Layer 3 of a small transformer language model trained on English Wikipedia (8 layers, counted from 0, width 64). Numbers have three digits each and are written without spaces.
In attention head 1, each number of a token's query or key is one row of weights dot the token's vector x. A token spreads its attention over itself and the tokens before it by the softmax of 0.177 times query dot key.
The model reads these tokens: "es" " with" " h" "igh" " pop" "ular" "ity" ")" " of" " T" "V" "B" " from" " the" " m" "id" "-" "199" "0" "s" " to" " m" "id" "-" "200" "0" "s" ".\n\n" "F" "ollow" "ed" " by"

Query weights of the head. A number n stands for (n - 500) times 0.0012.
q0: 463626531560446500370491327545530619447429159382485380534527504713503393566268409288479636789177572506749352539600387427520647434528540519595344455678459422213702629576338731479445516849440464
q1: 536341480477480449435399627430553815492664540374338393434323441509576444641471602467540428531752527488439504506603498697583382632479765732541488449494588708445490603536460580450580400579498333
q2: 462390635308574519549696652405396278727714706653584527603418660482648259355536569482444510676347443666644639612543543477726484322498840390576311602585508298400534514285493421400708346397554622
q3: 461711525623263460568546466505712310532414273461454377593350554416482555409745476598562493467794362419628514346511218538521412599264594276349624378608525629674653429787475445403451669447475636
q4: 571620714596582647655603360325567232513442468666375366400451535600350539192706113615501547477398557658729480481471651628589554274932665501490236482524647497619470441624259350489473269460218646
q5: 443703457515518600526424607442426241613392373607628704444644529366440530302550295557532364405459642337434529560299426469478379309492477566482534700423525475453431684344388321614428206311295457
q6: 339519591593570401528508631589496652237507486281655615536428650670260521526463535379382678449315565579433616449520514282433280749608481508485738599280437535486439517656627642491481786444429378
q7: 415354662384716322376521441286548729455618617585454268457478756443555399490730523411364455444206232473599471545616472337354530477533439550569420510311262438252378512213719533522437625430464512
q8: 536487617563414364592406299550663701445407520511472575595507617656580558531209429540633269360630568379720553523837542608377477670500463601622382206549456490236589403619525507611257533451430394
q9: 547674670524366642552815588464668302438516525516608456718455449584427349442507356553850169502521701491536782385428678777538468482389631747500466712555781304440385532549404439426392456536283664
q10: 554571343456352414657454171484538466678718671494416602227304727446298287458537649411458474271549379809655623635508613471293551592716402513529607626469512591590409731320352515617441612563672472
q11: 501268668545575399317598675666537683556773525617598867320452516471532611566403510506562508636473480366443626583649515477517574663492430485484467503497408223443513498473424396625743394297352514
q12: 340453400340419669473427492376571620559340508506211480416599402446680527471578458573670487687571669550553530407461347747638699303365742514836241316694804363374606478436602501288669381472429403
q13: 500486629338451649579568621466501692652596517470611417336369459471648409477314803656601547456497656431726490428775521343598384764542377558474561313174370370305421320578488589809240406490548543
q14: 569580525611501482630422480199413687670615310462425571746333175495691498712473167501626519655397658495590177336627388623653354527535618409520581662558439634342676451560380646382587580419750696
q15: 858425505804359599607554377446678371363382620610356299569446429617474708272910380628577624414359631151643540293500589683482458279538450571698252430742681579534632307526570241462606191674579615
q16: 553454481964454576799505352554839362666426451689474303777709341682575441363367423577579780594327414453500431510629451655666540515210320472655341475322488539619597355536405406362636397536539628
q17: 641253571550668569449744347348699509450411345424467397415464464423491622615520549601556574377325566367676444444493487511627528576733629417361571456733495465307578412565539605541707607499456601
q18: 428540418179647379526652489485556570519474518482541589431392595292363330310539742433492497427310292404362655647334522610502706436028358473584438475245414546536596762338606363447438547386600511
q19: 462657382552722506510515589586293531689504671453413346438753378345483800463803541700488510416345402496253652379517494446477420302310516552521505671400578703465516500471365399586518669525574468
q20: 543436637497560412414511411296165576545688489343627376480577531579575117574236513410394379732441571602499642593621557467468442548281674673325374471370645387398611520403438680374623436450597466
q21: 541473591635672578637501727479399569427355283706301515372555500635709372365521635624705608371402592437651390508435515679597314374664615335489381241671533226565464404669407450609540647404278609
q22: 525435469283409494680554313530604296428505597487543654557563572688232578527596689489633424460294583678510459608543550410598570697494814411462487502547273333515491604396433414587495351350498636
q23: 508314631498744189635565532702478605392581732657570639621484594343470268250350617604614361538256375742349505506555498510369686664717269347396319593082212482582250821209653530781418463505560702
q24: 513422603685405735440552379461429509345470370365511536330440364543441306472456536544837171499510567546370411453319489655426531425580565502596503360709539556183554408489640791515513474553451492
q25: 574516470532558464440160224258418720546227474254786544430667468565565430502548623510313513545341505315462497412424424683696529309505486676533476379541455604568638682486423612493510413516777627
q26: 484260511493448645454422587367731558560851616315500530605447406714308774314493584470530499568381527538424613346333470655341639477458371520253350475369467491587621563561585423512299296640347649
q27: 540583556414561492687465163345641379475609667631348464382503676551519572567644387647384357392556595720560558645166542449622424452332332662647393523613667766564449649512415443431555499311552787
q28: 572474411471292459574431524620571418683679300298494440497426405678680489545610564548561665447723560483535465314378371634532238514296616731347767333783539682370571452486424602291514480647370390
q29: 577732380398411612659541443513707212597591345559504530483465588659473371497746642553708753486724640444398790545447495405683605429591392584280523633727606417571508564672463432649289666463466544
q30: 452497430572378480579421619376321464559444399693630406452499712264396334630586392427496692715604432428436278450594353406570520458435493500603541162538521416474515396590652731730433269682541457
q31: 239439624743513595462407329306617509551534183255353486667587511753522419699506531454646583877421607481642457281495278570816638314470584758463531329671480619328777425509297739234717608601457395

Key weights of the head. A number n stands for (n - 500) times 0.0016.
k0: 467497438576647408398427575717419720628434556510698505528674524502397500394495501452316701614594261351390442467509452457435632532597345427593624515327609500722330565460575491520480631470463491
k1: 415488636534582556531552430479565585348611517458522340403492546465583424434493678647485445607585268359399620530656588566421616456379539634401518484651550538471391522463672554483435385695550526
k2: 472386383478455564529500586461592587528502383383499446477558415538585431746590601402455411535516482597380364462510535610573500542492619446515768421689616493538563517392627556627427562415420483
k3: 629534486536402542422567560453471667431525557473354671487476359385456609530490540466621687565425558588528414826577451506638710560734501517405397480491579563450441491429539553476545412600510411
k4: 727382543521591429357659534474602619632367349483557490619579359671474361561513509557518428783439488436499352506456283583661482430680551391306411407593586515377641271494469636458648519420659511
k5: 533478526503531733429481473628542489323479424695439540431371474617549616565591340766530453480599585640384425521300519459631467477644437488368548677616603459356497500416371506405479520572569474
k6: 485624401429783406470449566452517408487487609534571677536470543234458431361452611563476390252476537491590530568334410374527441401448339531419633462412497478384478633552474349568357443536532621
k7: 545609548546361515542423548506472506597625371590504769362448568421621505535415514667436414487560483488293578598509467544436439437528500503511673437444407676628450586440476240605434673381405358
k8: 357500440544587210489543524586405465684503454539577535532458624554549544486328582530546537373524418347467396553569739497522453587496640599446202400621561254534499471551458464464497494484464282
k9: 423568392528516512708290495491286526558454413546450507539594295406522439544477305673404379615498402470577405486548482493593342603438572503475604446838549478475740401528506653274502401467512587
k10: 472460546223524553553560522529561356442698524642222594611464614411445609532490471518516490503367567510415585521419521583484580597340573450517414414483623434523473425498491303536422378275613501
k11: 521719613557542573453551479356341439573564515522467331423639417572551535552378545447522457524628477671516408381495516585366599517495491436585450519474399620471429544762553314502316543480634480
k12: 430305423457364626598544322545451572476491514404456458436469627510426430466498399293414484516633227626512333540551322458478316438518637380344394393633570503332300477353487624491521660593538431
k13: 449568636407593344529530461363482466452686638553578605717460502567428492524412586489638477498585413429348385493539535481458451473414518529472460748592568588486657561388560514327569605546495387
k14: 474418503590605424424344429336351495551343576421737533629496476492539576522428543549737596650499400492400478461390542287527436528553549468364447459316342475482457597327638630389418642585529673
k15: 506377452499462633462371559644427633382475361470424683503413392532468344621607448413639513633641591627535421284491437568664669375501682549457365326549543505442552344584426762382480621606498533
k16: 420510551607602537531574398544420526553325495306490595498453317498465563493502536479597598533459644331661527307537334514433614576683524477611612457664494449634365613413563627463515641494600402
k17: 430382618660622361418489534623483599444512461543450445470466389330399486586658664477470565518394481520405309366567294424558529401369512414399580365515410500637461469459387729444511527550540546
k18: 578527306448511423624518488406494024460469543599374473273330546442556471519662501474400573352494435595429548420528378467492605401684671553661642504613569628576538536565391270531522509364623477
k19: 666589664580561666625400429492527379357403394543319504668315476510531467501710475625511673513455676493433513576551511515535421414596572438467486592487464428471375670610525376326472456664393644
k20: 571510554284473651440495389471528392582433502494701538589489597592511708507605711576447549396626399415271613550587448352368443398457442565511495332483452378550503515602720522419373517599355481
k21: 355568563440503435690616528790470436514441494452406576485490419666403543546552615474472365659415521690535337480610632477534523503608418494329651491495419518427375448370562582341443485515496445
k22: 512398504459353501452539490524440351552514587764388657387674587506523519579509547382618402558535577496423433669389475599581463532414552421581529400589437395484690483451719403368605359552436412
k23: 680556607311619445407596608574510425648607403412445591238527502606446610549518422370471547323437508551377611586349534522498500444452445589419670589612476548549518731575515228365527398377423633
k24: 405510363386517343488535262518607707499430458570607377417543567457507383478521574406394479618428493404527486602484476533448497443440636532631621464370368512509445397454422581277313579579580390
k25: 455606422520495493436616528305479508587495455522531443592565402499541476486500324534651709544537530567378375404515436256424510479471456585449485457482466252529534529439563388539427559658369502
k26: 541739550489572473713547704457454429514407436560429478356565414517375420675485353602582406481666466408361649464532500473543359504555572548468525412426511545541402640487431647557361392504477510
k27: 489463645360411515523521504539507521431564371644462503535641559591385518555436500501580579553481696435487466486502510471459369701602690557407688453579687624387516370599368543504519405546411478
k28: 386626406556472520398498476340584629509372618589537564538295542425522638517683444310573521599397514371505309484553394365559489628455495364386426455484464572446491302574650549519514450533728551
k29: 584457628336699537480344590528445523373511509362499454405445442490630637422409433462557523642605644436537376482503538490707460396537464447574479435444555516284649426523371515539625437506484421
k30: 488536309389387410403353576581530565408272553192334510623446511361381448310558530539398523605513297482278615429562524487361489405435556404501545495479505588721506464414548504648456383534519461
k31: 265630514559618446518498512524543555413422479319598643481579423486354521479460543440377644622408287541409550601642412424384472565697532437571444335337396389441506505636565665670547866800477585

The vector x that enters this layer's attention at each token. A number n stands for (n - 500) times 0.01.
0 "es": 340606477574613568497599392514533706546371633444780609533506314482340402341720571554551581838435217604618464479533442336553552423529433360363461457433526434637450416319481756549439741638534496
1 " with": 376547426610478490385494415552496720480314567385853516584496341399454503417612563361499562811589263506514568478542348337520570445510508372413394336390493506589364441331579876495541685729487624
2 " h": 197480518556490390472381345670531672576328549468779521480493419394306427428547473312554534816532358405436481470547459451432484495412490459428545363424424452582372403393673837512502721833565570
3 "igh": 346545479522481540391553427585415639453419550328817479518607407356446396353498608399386470659524277318563387429494330462424586563538545424401495400465395499628352435400674996458459704770466497
4 " pop": 329473422611525483445455432616489608572327567279854509524549388387406439483510747324503524739432191437484368509582393442442499518456577432507432378346518495571465401420654894454435611741470567
5 "ular": 337479506567497409386509409531415650524397552394867482494527442458387480349564663324365528746431304363480432482605352537522464535498584451473458297418433432663430394508634887565545717832567491
6 "ity": 310562542583512468277394388546503601534362523352717476507493375438417443397598643360479644722404183417511446448647345477337480406478508410458429353480443491666502368471590929475543672761547521
7 ")": 337575497710534482411435433393604727545334568388735492519470472461406513292607651418532676742498156517537409452589377442501556413490479383463572284463426478543480438445572844569518643836525536
8 " of": 351582374594604452340509480589496634500336516353815462583449418387442429376550490367470565780587287490507497497588378317468574451501514386440366322395362460659418382452625858502539755736508567
9 " T": 311471534648464431426455470534527741654321465457890575538542496399457425453516539420501624737520304452461535499523570450354477534457436408382443363434419496486325522572755914468434761767513467
10 "V": 337481525605445423424388426496491730576308588445774532469590541506514518415493590554540598752550329297397373451568513274248463506486554439355475389526342464594432570465715936492493727733456563
11 "B": 337543573570451347556401389493483692528426448435841515534544470441492558420453571551464644735608225348440487428579520373258499590488561433425454321493487464575341523404697994452426636725424582
12 " from": 366636399634504439367527431529448697519403569444825467611485419404489504380497542388506569853641271433493546518616433300456527451463492392404415337387454477641394472341715815505460654772456533
13 " the": 347584368539493484399418484524469693600348521452960444651488374440502381430509679452502567845538294504434540549618489420404552553518462440415446351370379449685396476418639808516408608739563521
14 " m": 233495494597525416456450394557535683689325501507787576498581519438352380396505503346475489706622374358437432459582460417217523562391485441457431454371376430545404508391680860509451687811551462
15 "id": 390469460583525314397390430543419772563339588344694565593550534436480405377533657428364502710497311360479360540608505438391403486487536462444453360478400391569322489329705782516433867734427467
16 "-": 225532341612435370474448439530513701568339652459839571591550609519483499424541566451410461622572273484440465532652424388428555612507538418487524310395462588617360472453698885490471719755433470
17 "199": 348586381625420372530535418545505608580467514378910486590517544509449466436407540347432664650539132444504460486630386423372401485607538405521525301473316503545512405398714844616400632641562448
18 "0": 318591511677477314439380436486530602550433453364882543479547471492461433411522550334386679678495104426485389613664409463429439572517489402478479399436425473547351454481614843575429626742559474
19 "s": 394536496636436328354338415540474630585293472395775503505613479490451435289525549370556573741467151530452400461757358458298446389494524474423447369336413532558398531503589731526480676726557523
20 " to": 402567384555469313395426366479459645494447515379766505532602407342509466406562569336423596859543253562433566508624383368421504442445465507397444327304418490696356485386635788414498750694514598
21 " m": 241483485588548417470460417552552663663322507465789531483576502408337346368554504335458492682620332356417460449550464419219543535408478431460451474357369455570376541422682833521473680839565475
22 "id": 386466462580547319400400461551425754540341593304695530563549512404467390348583654417346510688498282347451393539576495446384422458500549449441470376463397394593318529356711751536452858748429483
23 "-": 217530337605453364476446454526517693562342652431841542573543600492472481406573568442397466595573251476431482530635428393416568594510536427498533312385461596636348502469708846502483712774440484
24 "200": 300622438647397401482513456496464595586445495328862454563553552491455459419465580363421626616562098404523448502611355440369463505609519363516523320506285492591469402402709765664414611645565503
25 "0": 329593507676478296444387451469519591555431454345881525467539471478462425397536562333379678661493081427485401603660412471412453559511497415490480401438423473575351485501622801593451627753560483
26 "s": 394541492634434319357341429530471620586298474378772489495609484476451427280538555373552572716468133523445416453752360455288455379484523479436450372336411532577398552515600691539488670730552526
27 ".\n\n": 337567299605603440477460484411560745674321565312874602545475480448447479332589465381591609728456285508531522420519373368371541464537407451527482386400374443562337502402540729596463715731452471
28 "F": 284511490677505336502423436456456623532317443346923595605648477318468404396451544405462595627467342515461490493473431256281508549557416400428507369397410473559296502496645706518526739703476527
29 "ollow": 392484370631617295344505414598393627524412499359779524562541445414521490394547534373422694755496272433471539444602445420330435379620461496452516437294390449607435567296690708499459766727441497
30 "ed": 394540489555583449347491445506530600575370554333840487605485418423399461284532523323357566692501292358461421498629381328332452469463472450383509328227348485629377534493613752537517714733513493
31 " by": 395654384584571416333498488539456648518356589381881519549577472424490456355528559283449608739596268469509607432580402297400567428487371461526485360351408488615305503397626778547474666726512539

Token 9 " T".
To which token does it give the most attention? 8 " of"

Token 31 " by".
To which token does it give the most attention? 31 " by"

Token 18 "0".
Which token does it look at most, and with what share of its attention? 13 " the", with about 30%

Token 26 "s".
Which token does it look at most, and with what share of its attention? 26 "s", with about 40%

Token 12 " from".
Which token does it look at most, and with what share of its attention? 12 " from", with about 70%

Token 14 " m".
Which token does it look at most, and with what share of its attention? 14 " m", with about 40%

Token 23 "-".
To which token does it give the most attention? 23 "-"

Token 8 " of".
Which token does it look at most, and with what share of its attention? 8 " of", with about 60%

Token 5 "ular".
To which token does it give the most attention? 4 " pop"

Token 16 "-".
To which token does it give the most attention? 16 "-"

Token 21 " m".
Which two tokens does it look at most, in order? 20 " to", 21 " m"

Token 24 "200".
To which token does it give the most attention? 22 "id"

Token 27 ".\n\n".
To which token does it give the most attention? 27 ".\n\n"

Token 19 "s".
Which two tokens does it look at most, in order? 19 "s", 13 " the"

Token 29 "ollow".
Which two tokens does it look at most, in order? 29 "ollow", 27 ".\n\n"

Token 17 "199".
To which token does it give the most attention? 13 " the"

Token 4 " pop".
To which token does it give the most attention? 4 " pop"

Token 7 ")".
To which token does it give the most attention? 7 ")"